Layer 9 of a small transformer language model trained on English Wikipedia (12 layers, counted from 0, width 128).
A neuron's activation on a vector x is SiLU(gate . x) times (in . x), where the dot is the dot product.

Input weights of the MLP neurons that the questions are about. A number n stands for n times 0.0047.
n47 gate: 49 11 8 7 23 2 8 -24 -1 -16 -11 4 12 10 77 -20 -13 19 30 24 -26 -12 -51 -4 36 26 1 -28 23 -24 -12 7 15 -36 -41 -7 28 -57 -14 -20 10 27 26 2 -1 -9 47 23 23 18 -19 -4 -20 2 -41 7 -33 -32 -2 8 22 2 -6 -15 6 33 22 -21 -9 39 42 37 50 2 -6 -44 -15 14 27 10 27 -45 -11 31 22 58 30 -42 3 -7 32 8 3 26 42 8 3 -8 60 24 41 -21 2 -7 6 4 -14 -12 -42 -61 20 -5 33 15 -7 -58 -29 12 -16 43 -1 2 -9 -14 38 46 35 -20
n53 gate: 50 -6 -25 40 -5 5 -7 -30 41 -9 20 22 14 -27 -57 18 37 8 -42 -24 -68 -23 3 12 49 -2 12 -24 -16 -25 -5 16 15 -11 20 -39 -47 -36 32 23 -29 -11 4 -22 10 33 -45 -22 -13 -33 -17 -37 -16 -5 -48 29 -26 40 -2 38 -19 -30 -4 -37 19 -20 25 -39 6 -44 -47 34 -6 23 14 -36 3 -37 -10 -10 7 38 -10 -4 -14 -48 35 -8 23 19 -31 -29 -26 -54 24 20 27 54 -30 12 -1 3 -12 -41 -12 44 -6 -11 -19 9 -46 21 -20 26 -14 37 -3 29 4 26 23 13 17 22 -42 -24 -43 -22
n92 gate: 34 14 -22 -8 17 40 -8 -18 -34 -20 34 26 20 9 -19 -41 9 -15 -18 -1 -10 -15 18 22 -10 26 50 -37 19 24 6 -38 -13 -31 -6 2 33 -13 25 24 8 62 -16 -25 -7 47 -14 -15 -1 -21 -10 -2 49 3 -2 -11 16 25 -32 5 15 -6 -21 -6 -16 -39 30 16 58 44 33 59 12 34 2 51 52 -12 -25 12 2 -24 -6 13 -6 -31 10 20 -12 -3 -1 78 17 28 -1 -11 34 -12 57 -31 19 -24 29 -20 6 -7 -23 36 3 -33 -24 27 -12 -45 9 -2 -18 18 -52 35 13 -9 15 29 -19 38 33 6
n178 gate: -13 21 4 15 -36 -70 25 4 -42 -41 -38 26 -25 44 -26 -22 0 25 -39 -94 7 -2 -8 6 -19 -11 21 15 -38 -4 29 8 10 -17 6 -5 -14 14 -32 -31 54 -8 30 -40 -10 46 -88 25 -1 0 15 -3 33 41 -25 36 -53 -32 -6 -8 -49 16 46 -1 -3 -9 -43 8 -14 34 18 -15 16 3 -51 9 11 -58 -32 24 30 -43 21 -12 -21 -26 15 -14 -3 -11 -17 16 -27 55 30 8 22 -53 -4 -26 -4 -10 23 -14 22 9 -9 11 -38 11 29 -22 -23 9 60 42 -54 -12 38 2 -11 13 19 -17 38 -17 -9 13
n198 gate: -41 22 1 34 -18 1 45 -51 -7 4 12 -21 23 9 26 8 6 37 24 -27 -13 7 -32 -33 -17 47 1 -8 17 30 7 -15 -10 -10 25 25 -11 29 -19 -30 22 -3 24 -10 -37 67 12 53 -44 48 40 -30 25 12 9 -21 14 30 50 -2 -18 -25 -1 -19 6 -9 -8 21 -9 -30 51 26 -26 21 14 66 22 2 18 -28 27 -62 4 -3 4 80 -1 54 -39 16 -16 21 34 42 -26 14 10 17 -2 25 -17 -12 -27 -34 -3 -8 10 13 33 -28 -54 -17 -8 -6 -14 29 -35 16 -10 5 3 56 -49 33 38 7 7 -3
n207 gate: -44 -40 -8 6 -6 4 11 -18 3 -24 6 -6 21 -17 -65 -53 16 71 -9 41 -49 19 10 -49 -21 -45 -9 13 33 -42 7 -5 36 7 -38 36 17 -1 -23 -1 -2 10 18 -25 5 -19 2 11 -5 -20 11 -16 -30 27 -48 -29 -34 3 -19 8 -7 37 0 15 10 -12 -10 -30 46 32 -2 17 15 1 14 -20 8 -37 -44 53 7 -17 -34 -38 18 -9 -14 14 16 -3 -35 -3 -68 23 29 -90 -26 -14 4 5 4 16 34 -13 5 42 -42 14 13 43 9 -52 -5 13 7 -3 -7 0 2 40 6 -6 10 -4 -1 4 -12 25
n253 gate: 32 8 28 24 28 -8 -15 -35 30 3 34 15 6 15 -25 -8 27 11 -36 6 -15 9 12 -18 5 15 -5 -22 33 8 -21 3 41 -59 2 -8 53 -8 54 30 -40 -11 -28 -9 -27 23 8 5 -7 15 -2 5 52 -5 36 -8 -29 31 -24 17 16 -11 2 14 5 -15 40 50 6 -15 25 3 -33 34 2 -36 -41 -24 -18 10 -17 -24 -35 3 9 -36 0 3 0 -50 -5 11 37 -4 10 -6 15 27 -47 -91 28 -27 1 -37 27 -8 -28 10 28 30 6 -1 16 -43 33 -39 -16 62 -1 21 4 22 -25 12 -3 0 8 -11
n277 gate: -14 -2 -51 -34 -25 -2 22 8 4 7 -11 -53 3 38 -25 17 6 17 -53 -8 -8 30 -36 44 5 54 -16 -51 -37 -21 -1 -2 -61 -18 28 -32 -6 -39 2 27 -4 28 -33 -20 14 -47 -17 -67 -2 10 -30 -17 43 -2 -9 45 3 -9 -37 -79 26 19 -10 33 20 53 15 -14 16 -32 32 23 -31 30 3 -1 15 30 23 27 45 21 2 -21 -6 34 26 -40 -28 -2 -40 9 -7 12 -31 36 21 -27 42 39 -16 4 -14 11 17 -11 3 -16 24 1 -2 -12 -1 -19 35 13 -30 6 -1 10 41 17 11 6 -4 7 -3 -7
n308 gate: 23 17 -17 36 -2 -12 45 -2 -22 2 -18 36 -13 5 5 -36 5 -13 -3 38 52 -31 -5 -20 -8 39 -18 -35 -12 -20 -14 16 -35 42 -4 5 -32 5 -8 -30 22 12 -28 -50 -36 6 -1 32 -1 -52 22 2 -6 18 -53 2 16 49 -18 47 14 9 4 -19 14 18 20 -22 -14 30 18 7 -10 -34 39 66 -26 7 22 -1 29 -34 -29 -15 -5 -31 -15 1 23 -22 48 21 5 23 -38 -7 -11 -19 -35 14 -3 -19 33 2 -8 -16 -39 40 -7 -51 5 6 14 -44 33 9 38 8 -48 25 27 -6 -40 -8 5 -17 -5 19
n47 in: 12 -8 44 4 -14 2 52 26 -31 13 24 -41 7 -2 2 35 -16 13 -5 0 29 -34 15 -9 0 -17 89 2 11 -24 4 -7 17 25 -48 -37 -23 -29 -7 -43 -24 -14 -45 15 58 10 35 38 -35 43 -14 0 23 -6 -2 29 -28 -4 -27 -21 -9 32 8 -41 -9 -12 -33 -21 29 31 38 18 23 28 -49 51 29 13 13 -3 7 -2 -19 32 20 -20 -25 6 -21 6 21 44 -44 -5 15 20 72 -8 -40 -28 37 -61 13 23 2 11 4 -8 15 11 0 31 5 51 -17 16 -28 16 -7 -28 -23 -3 -20 -5 -5 -12 -17 -14
n53 in: -27 -13 55 -25 -21 44 38 -46 9 21 12 -24 -26 -13 -26 6 40 -2 1 4 52 12 15 28 -17 -16 30 -18 -2 14 25 -4 -28 1 72 -20 44 26 -3 -4 21 -21 -9 11 -11 28 -13 -13 -51 24 3 0 33 -55 9 32 28 -51 12 -15 16 -11 -13 -14 -4 22 33 24 -20 -14 9 -33 19 13 22 31 -9 67 -8 1 32 -28 -14 16 -3 -12 46 -11 76 -6 -32 -9 25 11 2 -12 -63 29 2 -25 -13 -20 -50 38 -12 -23 14 50 39 -26 9 -10 -41 -4 49 26 46 -29 -39 -3 -4 -37 -10 -26 26 48 29 6
n92 in: -2 21 7 -27 13 -10 -2 49 52 24 -16 -5 32 -45 18 -9 -12 -6 -15 10 8 -53 -11 -15 -16 20 37 -23 4 25 32 19 1 10 -28 -66 21 -3 36 -42 -27 -54 15 -41 38 -4 -20 -24 9 18 -21 -42 63 -34 -5 -11 -18 -7 31 -44 -59 26 13 3 21 21 -10 4 41 -42 54 -14 51 -14 14 23 -14 41 28 -8 29 12 -19 4 39 15 30 8 10 -26 14 -9 -29 27 -29 -56 -16 22 -10 27 11 -3 14 34 -26 -47 16 -42 -17 11 40 39 39 19 64 29 -31 31 17 64 -39 -10 -24 35 -28 -8 -37 -30
n178 in: 53 39 43 -20 -8 5 89 15 17 -25 -42 6 48 -17 -13 21 2 -56 4 -14 26 -34 -14 25 0 -68 -27 34 37 9 12 40 -73 20 15 -22 13 -36 -4 -14 -11 -39 -11 -43 -55 -31 -7 4 21 -19 50 57 -17 -16 -65 -15 71 -3 -14 0 14 -22 -58 31 -9 10 -34 62 4 -51 40 -7 -44 29 11 31 -33 29 -19 16 -5 -12 -22 15 13 48 29 -14 23 17 -16 11 -33 -5 -3 -7 -60 -23 33 -11 -42 -11 -11 14 -43 24 4 17 -18 10 -5 -4 27 -19 -20 15 -25 -5 28 -4 -11 -13 -18 -34 -23 3 -22 13
n198 in: -26 17 -18 -51 51 22 8 20 29 -10 -11 3 -17 24 -2 -13 -37 -10 -56 5 -2 2 -6 10 -8 -27 50 18 6 59 23 -49 11 -4 0 -19 -25 41 -6 5 -25 -26 0 -38 -20 -39 -17 10 35 -10 -16 -27 17 -36 8 -11 -40 -33 22 -28 -22 21 -12 -1 24 22 -19 26 40 -36 -17 -15 -49 -19 20 8 45 16 -1 -8 42 0 9 7 8 21 49 -30 -2 55 15 -11 42 -27 1 25 0 -27 19 -12 21 37 2 53 5 -11 18 -10 9 16 37 10 30 30 -32 8 26 0 26 6 -1 66 -58 17 -30 -7 9 -4
n207 in: 25 -5 -23 -48 -9 -3 -40 -44 26 27 23 -47 -24 -38 2 26 -28 5 56 55 -45 14 33 -1 26 -23 -25 -17 5 -17 27 48 -21 -32 12 13 17 38 15 -4 2 -47 24 -16 -44 -8 12 20 -7 36 -18 24 -40 15 -12 -21 -13 53 24 -1 6 11 -7 26 37 33 39 13 1 -8 -42 8 8 3 -25 -27 13 -6 18 30 2 16 49 18 -17 -14 2 -33 60 2 23 25 21 14 14 -47 -10 10 -18 -26 -20 -5 27 1 -24 -10 -19 17 -12 64 42 13 22 -18 34 17 11 6 -21 -3 -39 20 -14 -27 1 4 -9 29
n253 in: 21 -28 2 -23 -7 7 18 -35 11 33 -27 13 -49 16 -37 9 24 17 18 46 -23 -40 24 24 -27 7 -37 22 3 -17 -2 14 -35 36 -1 -18 -31 -67 29 10 -4 17 9 -19 -2 1 27 44 -13 -17 -8 7 -18 41 24 -48 -30 -9 -2 -15 9 13 24 -59 25 -24 -56 -8 9 -29 -18 41 -9 -25 -27 9 -68 -15 29 -15 0 -55 -8 14 0 -64 -73 -27 26 29 29 -17 46 -50 0 43 -2 4 3 -31 -19 -7 -68 -25 33 27 -37 -13 1 -3 21 -29 14 44 3 -5 14 20 11 -43 14 2 10 1 -38 11 -4 -3
n277 in: 53 28 -5 -18 19 -13 22 48 -2 -15 -25 -59 35 26 36 -8 4 34 40 34 -6 13 -4 11 -29 -6 40 -4 23 31 11 27 20 50 52 -63 -48 34 -2 -32 25 15 -26 -35 6 22 42 18 -41 -33 -14 24 -1 -3 -13 30 8 -19 -20 -16 -4 -14 -12 28 -22 -5 13 -31 32 1 -53 58 36 -23 -37 -17 -6 19 20 8 -11 -58 30 -17 -18 29 0 21 -24 9 53 -36 -19 4 32 38 -49 12 5 4 -10 -27 -9 -2 3 -78 -14 -24 -23 5 -27 -9 55 24 -26 3 38 -24 -33 87 -5 -16 -7 5 -59 10 -2 -32
n308 in: 35 47 -8 8 15 86 12 -31 31 -27 7 -39 -5 55 14 34 13 39 77 -5 1 -17 -17 34 41 -26 -23 9 -5 51 33 2 -13 5 6 -33 -47 -44 -2 -12 50 -13 -3 10 -7 52 20 52 -8 32 -7 14 24 -37 -43 -25 -29 12 6 -13 22 51 -7 -46 -26 -51 21 41 -14 20 -5 21 27 -23 78 -1 -8 41 4 8 -61 83 -23 12 19 30 22 -7 -42 3 -4 -3 -31 7 8 -21 -32 -37 40 67 1 14 47 56 -2 15 18 4 43 37 -48 58 -25 -17 19 18 0 -21 24 -8 -3 -6 -14 -28 -60 30 19 31

Each question shows a token from some text and the vector x that enters the MLP there. A number n stands for n times 0.05.

"t": -4 5 23 4 -28 14 -3 10 1 -23 -47 -12 -22 9 2 13 -3 -13 6 -17 2 27 1 -12 9 8 -10 -27 11 11 -17 -24 6 40 -4 -9 14 -27 26 12 21 -12 12 -3 0 -5 4 9 0 5 13 21 35 -3 -27 11 -10 -48 -21 27 -6 -11 -1 -13 0 3 -4 -9 14 -5 5 2 53 -3 -48 -15 -10 10 3 -58 29 -15 -18 2 -13 5 5 1 17 15 -5 1 15 10 16 0 -6 1 5 -17 -10 -3 -19 -39 12 0 46 -36 27 -16 -20 36 -9 12 -46 -12 -10 -37 1 6 -2 -21 -14 25 -17 -38 22 -10
The two highest activations, in order: n47, n207

"l": 21 26 -14 -1 -12 32 -12 -27 29 5 -8 9 -26 43 11 28 -6 13 1 -3 15 -11 10 -22 -1 3 -8 9 36 2 39 -12 -10 44 27 -19 4 -11 25 8 33 -31 -25 -8 -39 13 58 -8 -54 10 5 -5 -2 0 -5 2 -1 -1 -32 33 -20 -15 20 -18 -6 3 -17 -31 29 17 17 11 -1 21 -1 6 -13 29 -24 2 -15 -4 -49 38 -2 3 -31 8 -20 -8 6 10 15 15 -30 -28 9 15 18 -22 -11 -5 -17 11 22 19 24 -4 3 0 -4 25 -14 -10 -19 0 0 -5 27 -4 -3 -10 -22 -30 -27 -10 12 19
Which neuron lights up most? n308

" Sand": 1 -6 -45 8 -31 4 -38 -29 -16 2 -27 -46 28 -5 8 33 -6 -2 10 -15 5 5 41 9 13 -48 20 -7 0 27 -24 30 7 46 6 3 42 4 0 -19 3 -33 0 -2 -11 1 -43 0 12 -1 11 -8 19 -23 21 16 -4 0 -11 10 16 -21 -26 -6 -4 -23 -4 -8 28 16 -13 0 56 -4 2 -8 -25 3 -11 -9 -17 -3 -11 16 -12 -19 -13 -37 -7 21 6 10 39 2 19 -10 -1 3 4 -3 -21 6 8 -10 -4 -5 11 -34 -12 36 1 17 -13 7 -58 15 -17 7 -3 7 5 14 28 -9 -4 16 3 -10
Which neuron lights up most? n198

" have": -17 -13 21 0 20 17 10 -2 14 -8 21 6 3 -12 15 27 15 -16 -12 -24 7 -1 43 15 1 -22 -12 6 -33 -2 14 8 16 6 9 -17 -6 9 7 -9 10 -21 22 -18 28 -11 5 -2 -22 -22 -3 -34 -5 -28 -5 9 -11 35 -29 5 27 1 8 -15 18 -44 -2 -3 -12 3 -36 31 -1 14 -59 7 -20 -29 -33 -42 -11 15 -5 24 14 17 -22 10 -3 -14 -5 -7 20 2 20 -20 -19 -1 -31 -7 -27 -15 8 44 7 -16 -7 5 32 9 -33 2 -19 27 -31 0 4 4 -28 19 0 7 15 -1 -19 1 -2 22
Which neuron lights up most? n53

" Prime": -12 -21 -36 -18 9 21 -1 -21 -14 1 -9 3 -24 20 6 14 -3 -7 -25 -22 2 6 -49 -15 -2 -9 -4 5 -19 4 28 1 -6 34 0 16 51 12 -6 -1 7 -7 -13 8 -13 -6 15 11 -13 -15 10 7 4 -18 -2 2 -23 -24 10 -26 -14 -14 -28 -28 33 -2 -7 -7 12 17 -8 -34 27 -3 -35 9 -13 -38 -15 -6 -39 9 -5 44 -14 -18 -3 -7 40 -12 27 -27 44 24 19 -24 9 15 23 6 4 -7 19 10 3 39 4 -17 24 24 -18 8 6 -16 -29 -32 2 11 -3 -6 -25 -24 6 -5 -22 -48 -7 -34
The three highest activations, in order: n277, n92, n207

"istry": -28 7 -20 1 -33 1 11 -4 -12 -2 -3 7 -23 -41 26 45 24 -10 -18 17 3 19 -30 0 10 7 -23 -15 -6 13 29 7 24 13 -16 -2 -1 -14 4 10 8 4 4 15 -12 -6 36 1 29 -2 15 37 25 14 2 20 -21 -17 0 -5 3 -18 -23 -2 -8 -37 9 -6 6 8 -15 0 27 -15 -55 23 -17 6 -20 7 -28 -8 10 -8 27 2 16 -17 10 -5 -27 -1 20 18 43 0 -2 24 21 -29 -21 4 21 -14 17 -7 3 -27 42 18 -20 4 -25 17 -13 -23 9 16 27 4 -10 -11 18 -27 -13 -17 26 -4
The most active neuron and its activation: n198, at about 0.45

"ified": -32 -26 16 11 -19 -5 9 -26 7 2 -10 -2 17 33 -17 39 12 -20 -27 41 20 -3 13 -3 -6 -20 -33 1 -24 23 3 8 -6 23 12 19 13 -11 -13 -30 26 5 0 -32 -7 10 15 -4 22 -2 11 -3 -3 12 -2 10 -3 13 -2 -21 11 -8 7 -13 -7 -22 -2 -1 -10 -3 -17 1 17 -14 -65 0 -4 0 -14 -15 6 33 -18 25 20 -5 -13 -11 -1 12 -1 3 10 10 16 -26 -6 -8 23 13 -13 -33 27 15 18 -19 -1 7 47 9 -29 21 -4 27 -33 5 3 43 -3 10 -18 -27 19 -22 -9 -18 -1 -15
The two highest activations, in order: n198, n92

" of": -15 -26 38 19 15 -7 -17 -22 2 -6 8 2 12 9 -2 45 19 -23 -5 33 10 17 24 -11 -12 -5 -17 -7 -16 8 4 -9 -1 -1 7 7 31 -11 -9 -10 17 -16 9 -19 -11 -4 -1 15 -7 1 8 -20 23 7 -5 18 8 22 14 -17 14 3 0 -15 1 -10 2 -13 -1 2 -15 18 -8 -12 -73 8 -25 -12 -24 -22 17 20 -6 38 20 -11 -9 25 -6 -3 -8 -2 22 9 7 -19 0 -11 -4 -8 -37 -23 23 17 2 -7 -12 15 46 4 -18 1 -4 6 -51 5 20 15 -19 13 -20 -12 20 -32 -27 6 -1 -6
Which neuron lights up most? n253

" and": 7 -9 23 3 23 12 -17 -28 3 8 22 14 4 25 12 28 25 -42 -4 -13 4 -18 24 21 6 -7 -4 -24 -13 -17 35 -9 -1 14 6 6 -19 -17 14 16 47 -22 -13 -45 25 -22 5 -19 6 -20 9 1 16 -1 -23 1 15 -13 -22 -4 -11 13 18 -2 -20 -33 3 -9 -30 19 -12 0 2 -21 -53 15 -14 -18 -9 -20 -11 5 4 34 33 13 -3 -13 -13 -2 8 14 -2 7 24 -18 0 -17 -21 11 -27 -19 17 44 -31 -9 -4 3 39 -6 7 2 -33 -6 -16 0 -25 15 -19 -10 3 1 21 2 -14 9 6 14
The most active neuron and its activation: n308, at about 1.3

"ab": -1 2 -28 -9 -4 -24 -15 -7 11 -22 -16 -11 -16 10 24 29 10 -8 10 34 -13 -11 24 -17 -27 -55 -16 0 5 -15 -5 53 -6 39 -21 -8 11 -23 -20 -20 12 -16 -10 -21 -53 -5 -17 -31 20 -27 14 18 32 12 -5 21 0 2 -24 16 -2 28 -11 -27 -32 -10 -1 -29 -18 5 11 3 24 23 1 -20 -14 1 -19 29 -21 8 21 34 37 0 18 -7 -1 14 -22 -26 12 27 7 -6 -20 -32 -9 -22 -17 -1 8 33 -8 27 0 -19 -16 -5 12 30 -17 -5 -29 -20 -20 -3 8 -18 15 30 12 -22 0 -27 0 -5
The two highest activations, in order: n178, n207

"ia": 4 -2 -8 4 -43 -15 5 4 -32 -29 -3 -25 -31 12 -9 2 -1 5 -26 -3 -3 -9 -23 -14 8 2 -28 -3 3 5 0 41 3 11 19 12 -5 -1 18 8 20 15 27 23 13 4 11 16 14 -24 10 27 -25 19 -9 -6 -1 18 -7 7 -9 -13 -46 -1 -9 -6 -8 15 -9 -3 -19 -22 -14 -1 -49 -8 -8 37 3 -13 1 -5 3 -10 22 19 9 32 1 22 -15 20 20 -11 25 -10 -8 -2 -26 1 -7 18 -13 12 -9 8 87 -31 28 -9 -7 1 -21 -10 -45 20 27 33 32 37 13 -30 -23 3 3 -14 7 -9
Which neuron lights up most? n92